Layer 3 of a small transformer language model trained on English Wikipedia (8 layers, counted from 0, width 128).
A neuron's activation on a vector x is ReLU(gate . x + bias) times (in . x + bias), where the dot is the dot product.

Input weights of the MLP neurons that the questions are about. A number n stands for (n - 500) times 0.0011.
n75 gate (bias -0.007): 463 420 528 334 365 529 363 556 492 337 512 443 347 413 711 390 270 601 310 431 508 435 492 578 567 703 331 418 333 641 525 293 588 558 594 658 454 460 512 492 541 476 488 367 293 246 239 632 627 701 416 791 533 417 802 405 649 318 568 409 633 581 428 464 565 250 598 492 705 552 323 567 612 696 595 605 768 613 508 649 492 366 570 387 455 512 573 683 448 275 452 500 572 463 331 205 472 804 691 431 393 303 491 583 516 783 397 258 536 598 602 537 430 676 578 832 699 508 554 444 397 476 546 703 291 377 476 421
n80 gate (bias -0.015): 567 350 414 511 270 621 658 673 511 489 497 554 399 537 496 444 521 511 530 373 593 536 378 357 556 578 353 537 609 446 467 247 227 612 587 385 374 601 616 544 799 279 500 580 500 238 252 586 462 462 594 596 551 415 622 454 837 326 614 312 550 631 511 368 384 608 515 373 320 493 453 268 644 237 479 605 574 632 570 622 431 395 588 631 379 437 618 535 531 526 686 577 614 396 783 372 436 602 557 318 585 627 553 521 584 489 730 590 291 364 412 359 394 535 489 514 380 607 316 479 560 486 534 441 559 515 585 391
n105 gate (bias -0.015): 571 428 522 475 378 285 522 515 266 628 585 507 456 436 518 574 428 507 619 489 602 710 696 415 538 597 738 600 382 515 522 557 576 504 603 492 500 566 489 578 367 515 574 500 532 355 557 471 542 539 595 601 411 647 395 235 466 429 554 157 496 540 739 374 662 353 404 555 640 295 387 326 537 766 468 466 713 511 539 478 433 500 634 374 356 574 508 184 465 670 576 493 453 399 418 532 453 647 435 382 500 213 496 482 660 670 570 492 500 504 692 376 518 523 537 370 438 346 589 590 403 432 602 151 862 599 682 415
n119 gate (bias -0.017): 555 378 385 504 445 390 450 888 527 655 377 589 635 282 376 522 519 477 405 601 492 663 554 480 532 480 539 582 481 593 634 460 580 432 543 718 496 631 461 308 492 527 306 549 302 578 645 466 512 623 264 557 351 333 686 371 437 528 472 464 475 142 400 504 569 305 437 426 460 332 438 348 255 614 511 440 559 507 214 520 533 488 433 575 422 437 606 619 496 261 489 547 648 362 747 435 477 775 386 543 594 600 533 379 712 559 566 536 519 351 547 215 707 521 492 481 647 773 468 709 337 836 492 322 692 625 395 534
n197 gate (bias -0.014): 472 358 477 260 618 662 508 508 413 456 793 316 422 532 469 500 531 535 484 496 472 571 454 437 496 540 639 524 445 585 277 683 399 460 524 488 394 651 410 286 480 656 253 615 446 681 464 346 561 401 508 558 539 561 297 672 436 584 720 273 351 629 369 500 375 576 311 707 347 473 453 557 603 833 523 496 337 590 587 548 493 203 441 511 354 290 426 320 496 829 481 386 535 556 377 512 481 641 335 449 738 359 414 473 856 260 397 428 367 543 484 516 551 736 575 469 660 500 536 584 565 352 540 692 685 829 485 398
n219 gate (bias -0.021): 492 618 520 426 420 552 571 468 314 578 592 504 809 439 337 581 703 266 553 636 586 508 496 456 649 504 549 444 416 508 703 658 529 455 420 614 507 452 416 480 608 309 648 387 566 765 541 657 579 824 562 492 428 582 443 819 459 516 679 541 665 568 354 340 672 565 190 488 488 473 362 183 297 358 465 960 435 519 287 712 340 432 326 445 540 601 714 630 399 529 362 315 394 455 508 437 402 648 649 552 447 689 403 519 371 500 289 488 516 468 540 459 484 437 366 304 580 765 670 375 403 457 438 614 303 371 399 411
n295 gate (bias -0.028): 330 692 516 338 742 487 595 669 458 274 376 737 607 415 761 753 472 624 496 379 381 633 603 596 487 365 336 328 471 711 614 509 440 487 371 683 520 673 903 706 279 325 317 605 484 820 457 525 491 610 410 329 508 451 559 557 479 309 526 606 500 504 138 740 383 389 349 617 393 508 706 367 369 338 500 440 618 440 399 508 615 546 765 581 370 420 522 265 421 530 467 538 533 525 551 320 480 687 586 429 378 581 601 557 719 462 544 367 695 282 370 449 592 403 551 594 529 504 597 447 516 662 393 666 366 123 565 403
n299 gate (bias -0.025): 272 667 500 520 409 479 430 365 287 407 619 310 693 453 603 660 710 397 357 467 385 272 500 650 534 386 291 596 778 603 504 298 240 602 193 398 376 623 397 529 159 326 392 483 642 500 560 557 939 517 662 565 433 589 635 472 782 538 638 437 356 500 635 500 706 729 692 301 432 602 545 474 529 452 605 517 588 548 484 378 508 504 450 577 521 387 348 540 474 347 256 492 545 201 521 476 439 401 581 492 701 347 726 254 504 492 443 304 633 521 525 373 642 483 513 756 401 445 387 609 665 516 359 458 713 745 424 504
n312 gate (bias 0.000): 301 474 342 705 604 423 405 549 311 331 691 420 610 457 508 599 705 496 376 592 524 653 519 535 464 372 589 638 695 310 508 401 677 680 665 336 468 367 275 550 496 359 538 649 564 224 425 508 583 472 713 586 138 698 574 444 477 453 667 422 330 278 372 642 593 641 589 427 354 391 568 559 481 668 403 449 647 423 507 356 712 653 477 539 411 655 300 456 569 437 617 488 549 531 546 601 429 622 579 377 674 323 653 504 469 381 444 374 593 269 465 652 723 225 597 425 653 399 438 306 619 682 543 441 462 667 522 433
n75 in (bias -0.007): 851 314 489 379 811 488 404 473 703 794 459 473 723 619 689 381 553 211 264 663 496 357 389 590 544 472 320 473 411 496 461 520 504 611 492 516 377 607 612 465 182 666 512 557 659 429 268 748 436 451 668 314 516 413 382 470 571 543 379 539 504 570 844 360 540 433 519 655 616 325 465 572 504 386 511 607 535 352 485 610 607 562 480 529 469 445 187 426 504 413 538 535 390 555 625 515 496 326 413 543 433 357 317 564 359 465 606 297 394 711 442 480 590 304 480 553 430 539 520 545 428 511 804 567 414 504 643 736
n80 in (bias 0.004): 708 421 441 555 500 734 694 373 500 640 288 584 528 271 512 419 418 508 447 592 635 444 508 677 297 374 435 576 684 277 512 488 364 677 504 574 628 599 324 581 460 364 516 121 488 500 173 504 533 348 554 441 718 441 423 484 484 402 416 463 449 211 619 363 583 578 625 612 640 245 782 550 626 366 277 451 630 649 709 529 622 416 723 652 492 687 626 404 403 418 685 391 555 643 492 606 504 592 500 339 476 562 454 461 447 202 179 607 246 544 560 492 573 555 334 563 524 386 744 398 492 679 566 426 573 467 294 605
n105 in (bias 0.003): 559 479 507 589 591 434 601 511 533 366 283 707 399 615 384 560 436 529 504 99 500 555 615 445 541 470 404 606 580 612 337 481 500 276 438 463 398 345 402 585 445 707 591 534 475 535 297 654 595 462 643 525 779 429 537 571 341 489 439 648 230 635 460 411 384 563 577 562 451 575 698 354 641 439 429 317 482 793 465 659 416 369 611 493 408 345 466 660 573 534 414 665 336 771 463 364 679 300 618 474 441 575 569 546 426 471 627 493 582 478 595 548 408 577 659 289 704 556 737 415 433 298 534 459 438 432 387 627
n119 in (bias -0.004): 443 316 393 682 541 319 437 459 519 331 543 534 608 328 664 385 515 608 648 665 492 451 478 617 543 698 678 481 530 481 222 764 388 657 463 309 444 578 541 485 778 668 691 504 540 446 419 441 415 583 477 302 500 485 439 679 348 470 254 291 579 459 555 376 644 290 496 638 769 416 256 481 530 578 478 308 348 765 370 458 604 493 738 635 296 436 571 475 354 515 566 459 412 405 572 489 559 549 555 571 538 515 421 726 500 346 532 365 398 500 305 542 534 433 489 526 545 336 458 745 518 413 496 618 628 784 612 355
n197 in (bias 0.007): 555 358 553 512 376 429 23 529 421 568 726 422 377 513 525 524 251 635 600 599 606 331 451 160 457 483 492 686 607 422 316 633 559 445 244 593 496 357 603 296 289 533 455 695 488 658 496 346 778 634 738 548 533 476 601 279 538 441 259 634 687 628 565 415 500 445 708 657 691 415 365 619 584 249 512 619 437 764 612 638 358 187 546 390 463 655 457 595 391 225 536 604 443 517 479 346 613 484 512 533 475 504 392 685 579 521 543 741 705 404 541 517 351 692 471 508 619 479 220 496 460 588 364 429 429 710 608 396
n219 in (bias 0.001): 304 296 470 623 411 434 291 359 698 232 330 680 424 433 489 426 230 477 317 492 441 411 420 674 679 348 263 562 477 401 457 675 322 311 550 500 612 542 416 450 585 588 569 342 357 496 568 511 356 718 492 282 457 605 480 376 387 426 516 676 593 585 341 669 536 531 771 454 504 349 481 651 457 496 440 678 410 401 307 433 577 631 391 401 713 375 387 390 476 563 610 670 602 477 418 511 553 565 692 843 496 417 516 436 519 446 476 599 575 291 585 755 527 537 730 330 558 429 500 687 739 343 532 649 539 596 597 675
n295 in (bias 0.007): 626 362 475 612 650 293 470 416 435 325 430 406 487 822 398 406 537 525 595 517 469 351 782 479 526 647 884 744 645 462 426 425 579 448 261 343 600 555 517 306 577 572 457 590 400 566 399 479 496 567 408 646 354 471 431 500 695 470 451 478 419 240 462 571 500 805 539 287 478 818 766 443 461 437 500 592 409 610 484 687 565 364 444 413 629 478 598 137 748 404 492 521 458 674 547 362 307 326 805 363 418 246 612 550 530 534 855 666 413 577 243 409 526 568 167 479 598 626 409 171 529 695 579 543 320 513 599 422
n299 in (bias -0.002): 423 389 372 590 408 373 541 587 597 453 689 521 587 611 391 310 365 379 423 538 590 500 599 517 248 726 492 946 508 471 385 744 500 332 319 556 201 521 253 356 555 508 710 416 303 468 327 261 513 606 565 619 546 733 419 492 466 415 635 517 216 458 562 262 469 577 614 446 716 335 434 470 359 496 529 767 432 652 565 551 452 496 424 411 449 377 474 388 416 272 488 572 471 607 937 331 339 567 660 580 559 478 874 688 606 335 469 444 480 196 483 470 673 615 666 442 504 500 662 655 508 594 500 312 411 718 504 338
n312 in (bias -0.010): 529 544 408 311 403 410 552 384 680 438 407 593 564 434 532 473 741 657 459 585 629 476 592 553 353 360 627 606 419 351 673 555 563 542 378 388 584 725 621 623 549 670 338 317 599 562 776 480 588 538 442 552 545 457 570 338 541 438 225 545 688 322 532 385 489 641 431 87 842 353 456 283 331 283 353 500 529 608 449 657 628 557 430 642 602 615 738 593 449 558 313 186 508 389 627 409 612 779 385 618 504 633 509 236 537 357 590 621 267 471 248 632 378 307 406 540 698 459 381 611 461 406 567 537 720 500 449 308

Each question shows a token from some text and the vector x that enters the MLP there. A number n stands for (n - 500) times 0.0079.

"w": 476 362 321 510 533 664 516 404 695 474 440 562 525 249 312 365 623 679 349 630 504 387 572 297 537 626 636 463 475 568 538 278 537 598 658 484 564 345 585 658 561 621 649 649 434 638 427 561 553 464 709 431 507 666 559 430 425 524 470 540 275 366 739 632 508 583 718 375 378 358 376 677 421 295 439 423 160 784 521 515 581 542 470 546 618 515 554 380 329 542 578 608 641 589 502 471 579 439 470 439 436 460 494 447 435 667 397 680 433 658 604 363 602 324 243 555 415 424 516 584 381 535 401 435 328 423 599 356
The neuron with the highest activation: n80

"ine": 346 513 348 554 446 529 448 309 854 610 659 668 571 460 327 280 529 571 412 643 505 567 611 590 448 610 554 524 499 578 542 549 485 752 558 541 341 602 587 423 502 712 531 518 384 459 418 517 403 447 632 413 366 741 528 389 477 475 537 537 219 546 658 668 343 518 640 394 335 451 403 503 578 550 358 342 323 666 361 492 423 464 643 432 753 543 406 570 398 571 398 512 696 447 456 415 406 366 453 423 424 662 560 473 662 710 401 597 627 590 497 445 527 228 305 471 718 633 444 532 486 592 325 526 394 286 356 441
The neuron with the highest activation: n312

" |": 587 367 285 444 426 490 373 382 750 544 393 692 480 539 277 291 416 420 660 587 613 496 519 515 514 474 622 614 679 698 483 410 372 613 600 494 546 344 508 435 485 608 485 667 477 520 465 655 372 521 472 475 569 594 555 509 435 386 561 462 403 447 778 623 311 503 654 526 453 507 375 504 482 603 507 465 245 798 608 529 554 569 611 488 602 480 368 479 506 578 440 626 547 398 501 485 338 464 490 466 273 392 789 636 621 621 359 574 498 577 661 329 393 228 411 341 697 400 570 637 614 621 264 456 425 289 462 325
The neuron with the highest activation: n105

",": 421 463 181 440 322 524 248 254 661 674 540 595 568 602 330 284 427 481 653 672 578 414 556 357 537 489 610 536 664 698 591 448 391 649 610 430 587 511 404 482 520 577 439 531 386 593 403 375 438 531 544 388 496 549 714 480 616 520 637 570 292 542 668 556 399 505 699 539 306 485 281 582 393 606 617 346 373 800 437 543 547 479 551 419 564 448 422 494 386 671 426 542 518 564 513 535 541 583 431 415 416 541 605 548 652 714 346 583 548 621 650 475 394 209 402 298 570 488 553 616 652 549 242 423 408 395 520 351
The most active neuron and its activation: n197, at about 1.4

" Un": 467 455 306 334 468 565 459 270 533 727 572 458 714 417 434 288 472 695 580 555 474 568 624 433 468 537 421 569 551 583 619 400 638 498 670 503 481 285 662 514 422 691 437 779 546 489 568 507 479 505 528 434 678 639 472 267 598 592 542 501 327 531 863 477 392 493 603 417 396 398 398 518 431 441 570 445 346 845 509 479 502 518 552 503 686 395 457 533 479 626 556 477 462 538 439 405 472 639 449 378 420 355 563 615 670 560 226 511 469 600 467 340 473 231 323 334 624 530 489 673 555 618 270 398 395 349 615 457
The most active neuron and its activation: n197, at about 0.36

" S": 413 416 266 469 568 563 380 317 685 782 452 640 602 444 298 305 489 505 527 624 438 439 497 449 650 620 515 471 420 621 519 510 526 529 588 295 559 276 488 422 448 656 432 593 477 470 437 438 329 382 577 465 482 584 504 178 534 678 814 579 516 573 716 615 472 580 525 429 420 433 521 389 593 593 480 512 348 797 472 493 534 459 582 769 719 559 554 552 409 713 599 400 455 535 503 475 363 557 329 391 359 522 564 629 578 516 502 599 536 474 609 407 436 204 406 377 588 501 509 605 539 573 201 396 556 354 477 380
The neuron with the highest activation: n80

"ce": 389 447 341 519 455 647 534 211 804 538 683 575 619 332 437 408 436 532 478 646 505 611 571 459 343 516 538 441 442 584 642 442 392 651 767 477 521 422 521 393 685 658 540 622 319 446 479 637 532 558 593 449 385 714 493 539 537 585 524 612 153 440 640 550 421 559 703 310 441 421 377 646 559 466 327 407 296 743 295 521 431 470 502 389 651 398 595 519 473 501 498 501 540 541 600 389 354 432 468 355 387 562 508 445 690 713 306 581 490 639 473 441 602 262 399 431 572 407 415 715 549 545 471 652 445 220 466 526
The most active neuron and its activation: n312, at about 0.55

"47": 345 311 402 419 670 618 462 319 517 651 481 732 484 553 237 467 431 725 398 525 518 378 718 387 617 454 707 543 528 580 602 428 350 672 523 425 557 487 503 580 431 482 546 714 484 570 328 412 421 442 637 435 553 533 536 449 523 597 487 599 648 400 666 582 437 675 638 399 341 486 383 376 541 628 395 518 195 772 514 461 526 542 563 424 666 511 585 461 354 624 331 448 522 579 477 555 481 508 388 524 412 443 697 471 638 553 333 790 556 690 506 467 476 163 340 416 500 449 434 673 631 528 390 545 337 254 440 325
The neuron with the highest activation: n219

"ook": 342 432 484 312 614 477 313 298 481 620 498 775 497 457 263 433 380 701 420 550 524 458 617 471 496 540 577 663 601 603 437 351 404 673 270 460 538 356 573 642 483 629 465 634 437 588 464 477 432 499 698 417 472 748 592 247 559 532 558 519 415 523 680 547 458 735 593 382 393 439 460 482 425 572 389 422 209 659 419 382 449 359 727 505 666 501 419 344 421 456 440 511 664 467 440 427 480 605 454 670 396 476 724 391 647 795 462 735 559 496 400 390 592 331 386 413 591 561 551 698 564 533 365 496 397 324 530 602
The three highest activations, in order: n295, n299, n105

" are": 472 430 309 444 503 585 336 269 607 573 509 652 648 458 355 325 314 514 496 655 430 334 583 513 527 545 523 584 606 541 521 475 334 654 638 481 404 521 528 576 407 571 387 510 475 509 452 577 383 605 605 313 543 513 525 424 563 558 726 441 382 501 737 512 306 615 649 378 460 383 259 577 386 538 641 379 457 737 365 428 438 639 593 546 485 405 625 568 491 574 468 515 627 601 434 364 542 584 593 553 280 619 583 739 555 661 396 530 565 542 683 607 272 200 282 427 749 581 560 466 652 548 222 455 404 315 516 419
The two highest activations, in order: n219, n75

"50": 310 276 361 449 658 609 512 275 555 622 481 723 456 513 231 467 460 655 420 492 514 393 689 416 568 496 688 577 577 537 583 419 332 696 479 399 598 505 471 484 493 522 510 754 462 570 343 341 423 446 629 412 531 537 586 461 510 570 503 626 662 457 684 607 447 616 694 419 308 496 342 415 557 650 409 481 143 683 470 497 564 535 560 483 627 522 523 519 398 692 317 391 577 555 455 572 580 440 435 495 421 431 659 465 702 646 311 744 539 612 494 538 489 181 406 431 508 402 419 699 514 545 378 605 359 257 481 341
The two highest activations, in order: n197, n312

" 8": 559 311 413 487 479 556 475 297 716 756 432 695 553 582 360 345 528 564 590 464 625 457 601 474 568 557 586 411 536 546 665 382 512 689 718 530 450 469 523 472 564 579 549 620 355 412 329 318 361 624 499 446 587 612 721 392 407 480 465 473 437 440 740 531 358 588 730 573 390 388 321 607 528 648 561 425 241 724 427 546 431 420 507 492 518 510 422 515 383 551 319 572 557 592 414 478 473 508 442 425 379 382 595 538 646 634 394 665 583 600 664 561 566 76 447 462 488 299 502 726 516 548 351 611 353 225 465 349
The two highest activations, in order: n75, n105

" M": 489 509 375 402 485 603 433 384 563 593 435 498 625 369 380 267 682 435 619 497 573 428 660 412 540 529 695 512 434 558 652 410 484 538 529 340 523 337 496 525 553 563 462 678 400 521 554 393 388 517 546 367 557 637 463 370 528 709 553 544 457 462 890 602 369 554 577 379 362 538 426 504 550 678 472 567 208 799 471 526 580 500 438 607 651 507 594 618 304 640 581 573 467 492 461 467 327 589 445 339 464 378 522 623 549 676 421 687 506 480 518 430 574 140 417 297 531 473 566 778 407 620 242 477 436 231 478 382
The neuron with the highest activation: n119

"as": 439 486 337 411 502 465 374 162 723 633 550 733 737 460 368 349 536 668 490 639 346 368 563 539 636 496 524 693 492 663 431 521 477 771 476 418 552 579 312 385 423 644 625 601 394 566 529 431 342 549 588 513 468 654 594 525 602 486 653 435 401 415 700 598 400 484 631 410 421 580 378 407 530 591 491 332 266 567 396 420 557 460 543 404 692 493 548 692 454 557 518 616 583 392 471 404 396 454 523 554 324 627 438 482 699 698 389 522 532 508 424 402 513 114 329 508 630 506 454 627 510 650 362 360 476 272 415 524
The neuron with the highest activation: n119

"y": 526 525 371 376 569 594 399 224 692 553 457 713 584 386 350 320 530 613 521 660 604 329 409 412 512 453 579 581 453 500 602 426 358 710 716 524 474 460 635 537 581 550 460 594 382 543 521 526 503 307 553 290 533 761 736 414 603 495 642 644 460 450 723 534 395 428 673 346 343 400 445 513 481 556 313 556 431 651 444 419 637 471 517 565 638 340 719 427 394 440 379 601 459 543 466 424 238 662 476 363 444 389 377 510 608 690 431 558 630 523 513 397 630 342 409 345 633 548 490 763 633 665 351 410 290 280 437 483
The neuron with the highest activation: n80

"al": 478 460 505 374 532 376 470 341 704 513 520 636 598 546 391 309 419 493 538 749 481 442 554 631 540 422 395 606 400 614 570 383 484 667 434 401 408 538 398 533 347 579 543 714 385 563 514 554 412 281 484 450 448 483 598 456 615 671 595 445 398 529 701 694 529 455 683 464 345 476 257 499 443 620 728 384 456 796 533 420 522 476 622 546 435 509 409 473 601 612 382 528 647 565 413 498 306 435 459 430 298 472 465 438 581 685 555 651 649 613 742 390 347 223 482 536 747 581 513 515 655 552 350 310 250 228 412 434
The neuron with the highest activation: n75

"il": 390 476 478 424 529 565 346 294 485 623 507 664 632 379 386 378 701 681 414 757 494 538 597 364 485 461 427 394 535 584 603 320 477 735 583 497 545 470 535 448 425 674 439 608 339 479 556 536 497 379 526 449 330 718 483 290 623 578 606 512 316 616 569 613 466 484 529 445 314 427 284 446 565 639 481 341 351 845 270 521 695 533 524 469 679 558 643 454 460 561 390 446 498 559 523 333 354 489 412 590 378 609 562 519 446 696 365 752 530 728 595 317 501 255 398 520 539 663 359 539 556 575 380 565 319 331 503 565
The most active neuron and its activation: n312, at about 0.62

"ly": 385 413 357 498 560 641 381 228 700 645 512 668 599 353 389 314 404 592 375 658 610 573 546 371 654 499 503 595 545 525 564 630 399 596 659 488 397 473 464 378 491 627 514 530 407 442 478 575 301 547 723 336 439 767 482 382 614 459 693 508 307 606 541 568 472 517 577 423 393 356 466 538 553 511 317 427 394 754 431 513 418 576 694 608 626 529 436 469 316 729 459 573 630 410 500 463 356 502 441 418 202 707 485 542 534 587 496 574 591 536 575 536 397 275 303 598 763 433 479 604 572 629 390 318 386 331 457 380
The neuron with the highest activation: n80

"ra": 574 328 204 391 534 659 555 170 689 613 484 520 541 489 227 221 603 599 648 481 494 445 577 588 431 415 437 462 492 570 624 330 289 657 657 508 519 440 340 586 461 730 525 793 346 484 350 489 385 417 766 533 490 654 658 385 513 597 516 424 257 469 684 540 396 440 718 441 423 516 396 576 526 597 573 464 339 701 536 464 638 367 682 435 450 557 372 603 460 519 476 515 615 514 429 519 491 409 463 513 393 595 533 554 620 650 455 526 547 607 606 423 487 193 502 451 540 585 530 650 605 506 354 556 345 333 456 408
The most active neuron and its activation: n80, at about 0.82

" &": 438 446 381 417 476 468 387 406 606 504 602 616 535 416 458 320 495 510 468 575 486 422 613 581 562 448 521 680 771 613 655 609 534 545 516 464 632 613 520 541 373 556 472 631 384 350 474 508 271 389 676 545 483 592 596 382 610 518 512 409 498 655 539 689 442 473 597 371 335 572 438 423 375 497 432 222 230 837 425 349 613 604 668 513 513 408 421 494 561 662 521 490 479 582 549 418 327 370 425 649 287 609 553 575 600 735 418 642 582 661 586 467 359 187 314 378 664 527 385 643 498 688 375 510 350 331 448 327
The most active neuron and its activation: n295, at about 1.9

"re": 292 410 400 420 473 546 419 395 697 631 449 636 683 252 332 243 536 566 473 546 437 437 549 427 569 483 611 590 599 630 581 435 281 780 550 286 585 432 517 428 424 767 509 545 426 569 737 539 485 498 640 495 769 650 552 344 568 457 609 455 315 555 611 584 498 454 572 349 523 526 282 485 446 580 450 561 418 547 252 470 537 571 481 467 628 492 705 512 600 614 450 522 546 467 653 211 253 450 580 517 288 454 372 386 697 570 499 489 618 593 503 410 559 208 436 407 723 499 416 690 483 588 353 485 567 346 450 523
The two highest activations, in order: n119, n219

"i": 448 456 396 532 513 571 300 245 702 666 412 480 588 517 310 285 551 745 505 736 377 418 583 439 492 516 637 374 492 468 480 427 335 775 582 426 419 415 448 447 430 534 520 624 412 548 487 610 457 491 697 513 395 643 437 359 424 561 608 627 373 488 698 600 438 594 775 435 304 534 372 298 610 600 429 485 401 683 338 537 766 569 663 365 738 458 608 445 360 495 456 634 552 470 311 455 347 628 479 483 363 484 554 546 595 502 502 603 587 587 480 416 496 243 391 349 623 629 479 724 520 552 265 522 471 274 548 548
The neuron with the highest activation: n312

"^{": 487 376 489 486 432 561 473 294 574 693 437 536 623 331 444 302 462 516 540 529 591 413 529 234 590 587 507 522 472 667 468 572 463 633 595 387 299 570 466 438 245 583 460 524 455 417 398 339 273 413 478 611 488 576 508 493 547 558 529 487 477 467 784 555 378 490 779 530 509 498 345 564 392 678 466 426 382 748 463 675 519 492 461 663 650 447 465 579 420 703 393 467 554 637 582 520 366 496 433 592 294 370 674 512 603 611 380 684 621 554 637 486 291 287 307 478 767 395 707 574 520 663 384 571 451 262 599 320
The two highest activations, in order: n75, n197

"t": 376 255 259 507 454 518 518 375 698 482 404 433 680 370 335 257 477 544 498 689 450 515 510 554 477 549 601 626 623 534 580 440 421 657 587 475 505 424 436 467 499 677 413 770 490 562 390 452 358 566 512 421 511 740 556 312 620 665 746 472 487 598 566 678 452 559 584 316 325 488 371 421 632 520 382 432 170 682 390 491 608 506 665 583 717 442 427 463 484 628 595 562 677 553 536 478 423 375 312 513 294 549 599 512 569 773 476 595 672 535 523 423 430 302 354 290 585 351 506 605 515 538 549 395 442 368 433 411
The most active neuron and its activation: n119, at about 0.35

"tch": 372 378 379 312 465 683 414 205 576 618 458 586 497 503 272 464 517 421 521 623 484 448 708 429 539 548 759 597 439 492 499 262 408 696 588 556 429 308 545 555 425 531 589 645 498 626 425 633 457 625 537 431 373 789 496 338 573 622 609 541 387 411 781 513 440 641 704 414 439 464 288 535 543 592 383 306 175 667 450 507 570 337 595 519 597 493 640 533 409 564 409 499 634 548 508 324 553 543 551 596 368 567 459 516 523 709 264 540 627 537 543 421 556 335 318 459 568 470 498 698 566 447 398 386 346 374 628 544
The most active neuron and its activation: n219, at about 0.17

"m": 438 213 311 448 452 527 412 440 568 597 402 516 556 320 267 372 501 375 562 742 577 457 549 437 429 370 628 544 318 570 539 451 415 689 549 300 559 428 370 445 576 646 499 707 350 507 593 403 364 661 473 380 619 528 563 490 596 656 712 508 405 469 789 666 336 502 644 432 496 510 473 505 521 708 586 541 266 736 385 588 571 520 421 501 589 528 552 601 347 702 547 570 536 561 394 455 351 530 425 419 341 675 545 465 597 820 532 596 531 620 647 331 512 290 254 333 643 499 510 625 426 467 462 429 496 440 372 364
The two highest activations, in order: n119, n219

"82": 466 341 401 470 527 472 535 394 695 579 555 746 643 559 271 496 364 465 540 559 548 531 554 394 576 398 668 644 524 623 570 470 470 730 672 434 485 532 435 583 445 502 502 682 441 580 488 420 335 476 500 401 664 579 617 433 433 431 495 609 274 459 800 602 420 630 700 505 311 541 396 443 526 611 517 424 251 711 437 580 592 620 663 383 570 521 367 386 406 625 234 449 460 450 467 540 508 507 408 496 357 417 699 353 685 723 215 606 542 539 539 508 520 177 347 507 614 509 544 577 499 511 361 550 435 189 404 345
The three highest activations, in order: n105, n295, n312

" in": 618 527 267 457 490 512 446 180 731 588 493 435 522 373 429 354 331 439 517 653 465 417 622 526 603 618 659 527 451 647 739 481 366 648 583 439 426 503 559 451 410 572 512 592 396 450 470 511 396 447 546 359 424 629 573 467 638 536 690 428 506 666 710 719 347 451 628 480 410 322 353 591 471 495 719 486 346 723 426 547 491 607 580 507 571 538 499 753 476 616 483 424 656 597 404 408 419 412 460 561 372 689 639 539 635 539 366 449 416 460 605 511 351 280 316 432 720 403 433 559 549 642 176 418 411 303 417 350
The two highest activations, in order: n219, n75

"ell": 279 490 311 380 537 477 443 393 603 633 537 704 632 530 400 348 408 507 440 521 424 499 577 406 414 602 571 688 500 672 373 405 451 768 418 440 429 426 436 502 504 619 534 600 523 475 641 502 406 669 627 452 641 794 674 389 591 452 589 438 337 575 760 689 443 594 540 329 338 393 516 419 450 710 261 316 159 877 383 431 514 572 535 596 733 537 601 496 453 491 372 564 577 467 461 411 520 457 377 595 386 437 663 442 509 618 418 530 545 567 452 438 521 280 462 493 627 451 521 584 567 623 306 508 329 312 445 463
The two highest activations, in order: n299, n312

")": 508 368 251 576 423 434 343 348 745 596 479 605 533 457 312 350 443 491 661 748 537 499 611 353 556 562 643 525 617 720 540 541 451 742 744 473 478 520 454 434 394 572 495 544 438 479 357 342 395 387 469 455 473 680 657 491 574 477 698 538 309 656 686 656 355 596 546 557 384 378 392 531 448 675 515 443 263 807 611 469 517 455 535 540 549 534 542 512 420 496 386 553 567 490 357 379 432 516 420 516 341 509 688 537 540 612 379 608 587 612 632 452 322 221 347 351 624 450 519 655 633 527 351 504 415 241 382 367
The two highest activations, in order: n197, n105

"–": 520 398 368 330 567 549 402 219 634 586 566 527 597 481 334 400 435 529 549 579 531 523 493 356 586 556 583 581 754 691 580 478 414 592 646 407 604 409 459 388 473 576 453 700 319 540 344 327 516 574 420 389 593 711 611 412 477 538 532 548 358 591 584 598 527 503 794 635 422 445 333 540 451 630 487 365 223 840 426 559 558 418 697 478 577 503 514 544 427 477 408 551 538 622 491 420 557 586 495 423 309 343 580 487 746 619 332 555 551 560 610 459 456 286 372 307 601 415 565 732 518 504 230 489 464 302 498 287
The most active neuron and its activation: n197, at about 6.8

"he": 313 307 445 450 605 502 547 231 724 619 608 616 581 469 307 303 586 646 512 541 580 529 524 492 317 539 673 592 445 659 638 460 423 709 622 472 461 432 424 525 545 651 551 465 364 486 425 517 361 550 625 502 568 664 591 346 565 434 557 457 316 661 673 518 491 642 673 325 386 451 487 550 476 616 404 370 237 628 421 352 523 443 728 400 601 496 464 502 476 622 548 516 576 532 341 420 536 545 501 601 260 461 390 642 561 720 389 584 704 522 592 402 500 186 499 559 545 405 556 721 607 431 239 364 388 316 459 303
The neuron with the highest activation: n105

"mb": 331 301 230 422 490 471 399 223 623 495 435 601 644 378 361 473 412 521 532 645 465 401 455 491 476 504 691 541 555 623 651 425 464 687 631 409 521 475 385 504 463 551 627 599 397 574 562 423 390 581 508 446 518 795 607 279 495 588 712 413 474 627 621 628 293 486 543 336 416 629 452 523 556 594 339 440 205 775 378 539 516 603 559 555 660 538 660 456 266 550 541 533 510 450 525 309 374 498 388 487 370 538 353 434 504 740 509 496 524 689 509 459 560 314 486 480 755 474 471 713 604 690 403 362 417 405 602 402
The neuron with the highest activation: n119

"ar": 375 373 343 524 367 547 430 335 740 585 541 562 733 473 344 305 409 617 450 549 323 467 510 481 524 458 583 450 492 612 481 489 354 643 466 447 555 407 504 567 392 576 667 623 420 654 498 435 281 419 713 370 559 713 497 387 558 724 712 475 608 464 737 623 598 465 599 523 415 393 415 411 448 603 441 386 294 644 384 338 506 534 641 604 785 419 357 541 469 509 455 438 482 471 540 447 470 405 474 518 308 427 624 473 598 551 613 702 473 555 668 331 325 382 415 536 822 522 453 606 638 559 128 448 377 421 602 403
The two highest activations, in order: n299, n119

"li": 418 425 401 540 625 562 426 278 706 669 567 562 597 383 403 212 488 597 703 628 464 533 588 270 680 457 470 557 421 496 489 444 314 579 597 469 519 444 642 411 458 589 671 567 489 498 416 570 368 397 603 509 499 725 370 393 478 461 538 518 399 449 800 692 505 570 546 540 318 366 290 538 553 673 426 492 300 671 327 510 445 661 603 481 878 403 453 348 389 476 451 499 467 492 542 425 441 514 409 507 300 641 480 631 614 590 576 659 563 640 480 354 475 248 427 398 566 608 563 686 671 496 337 484 257 288 508 476
The neuron with the highest activation: n219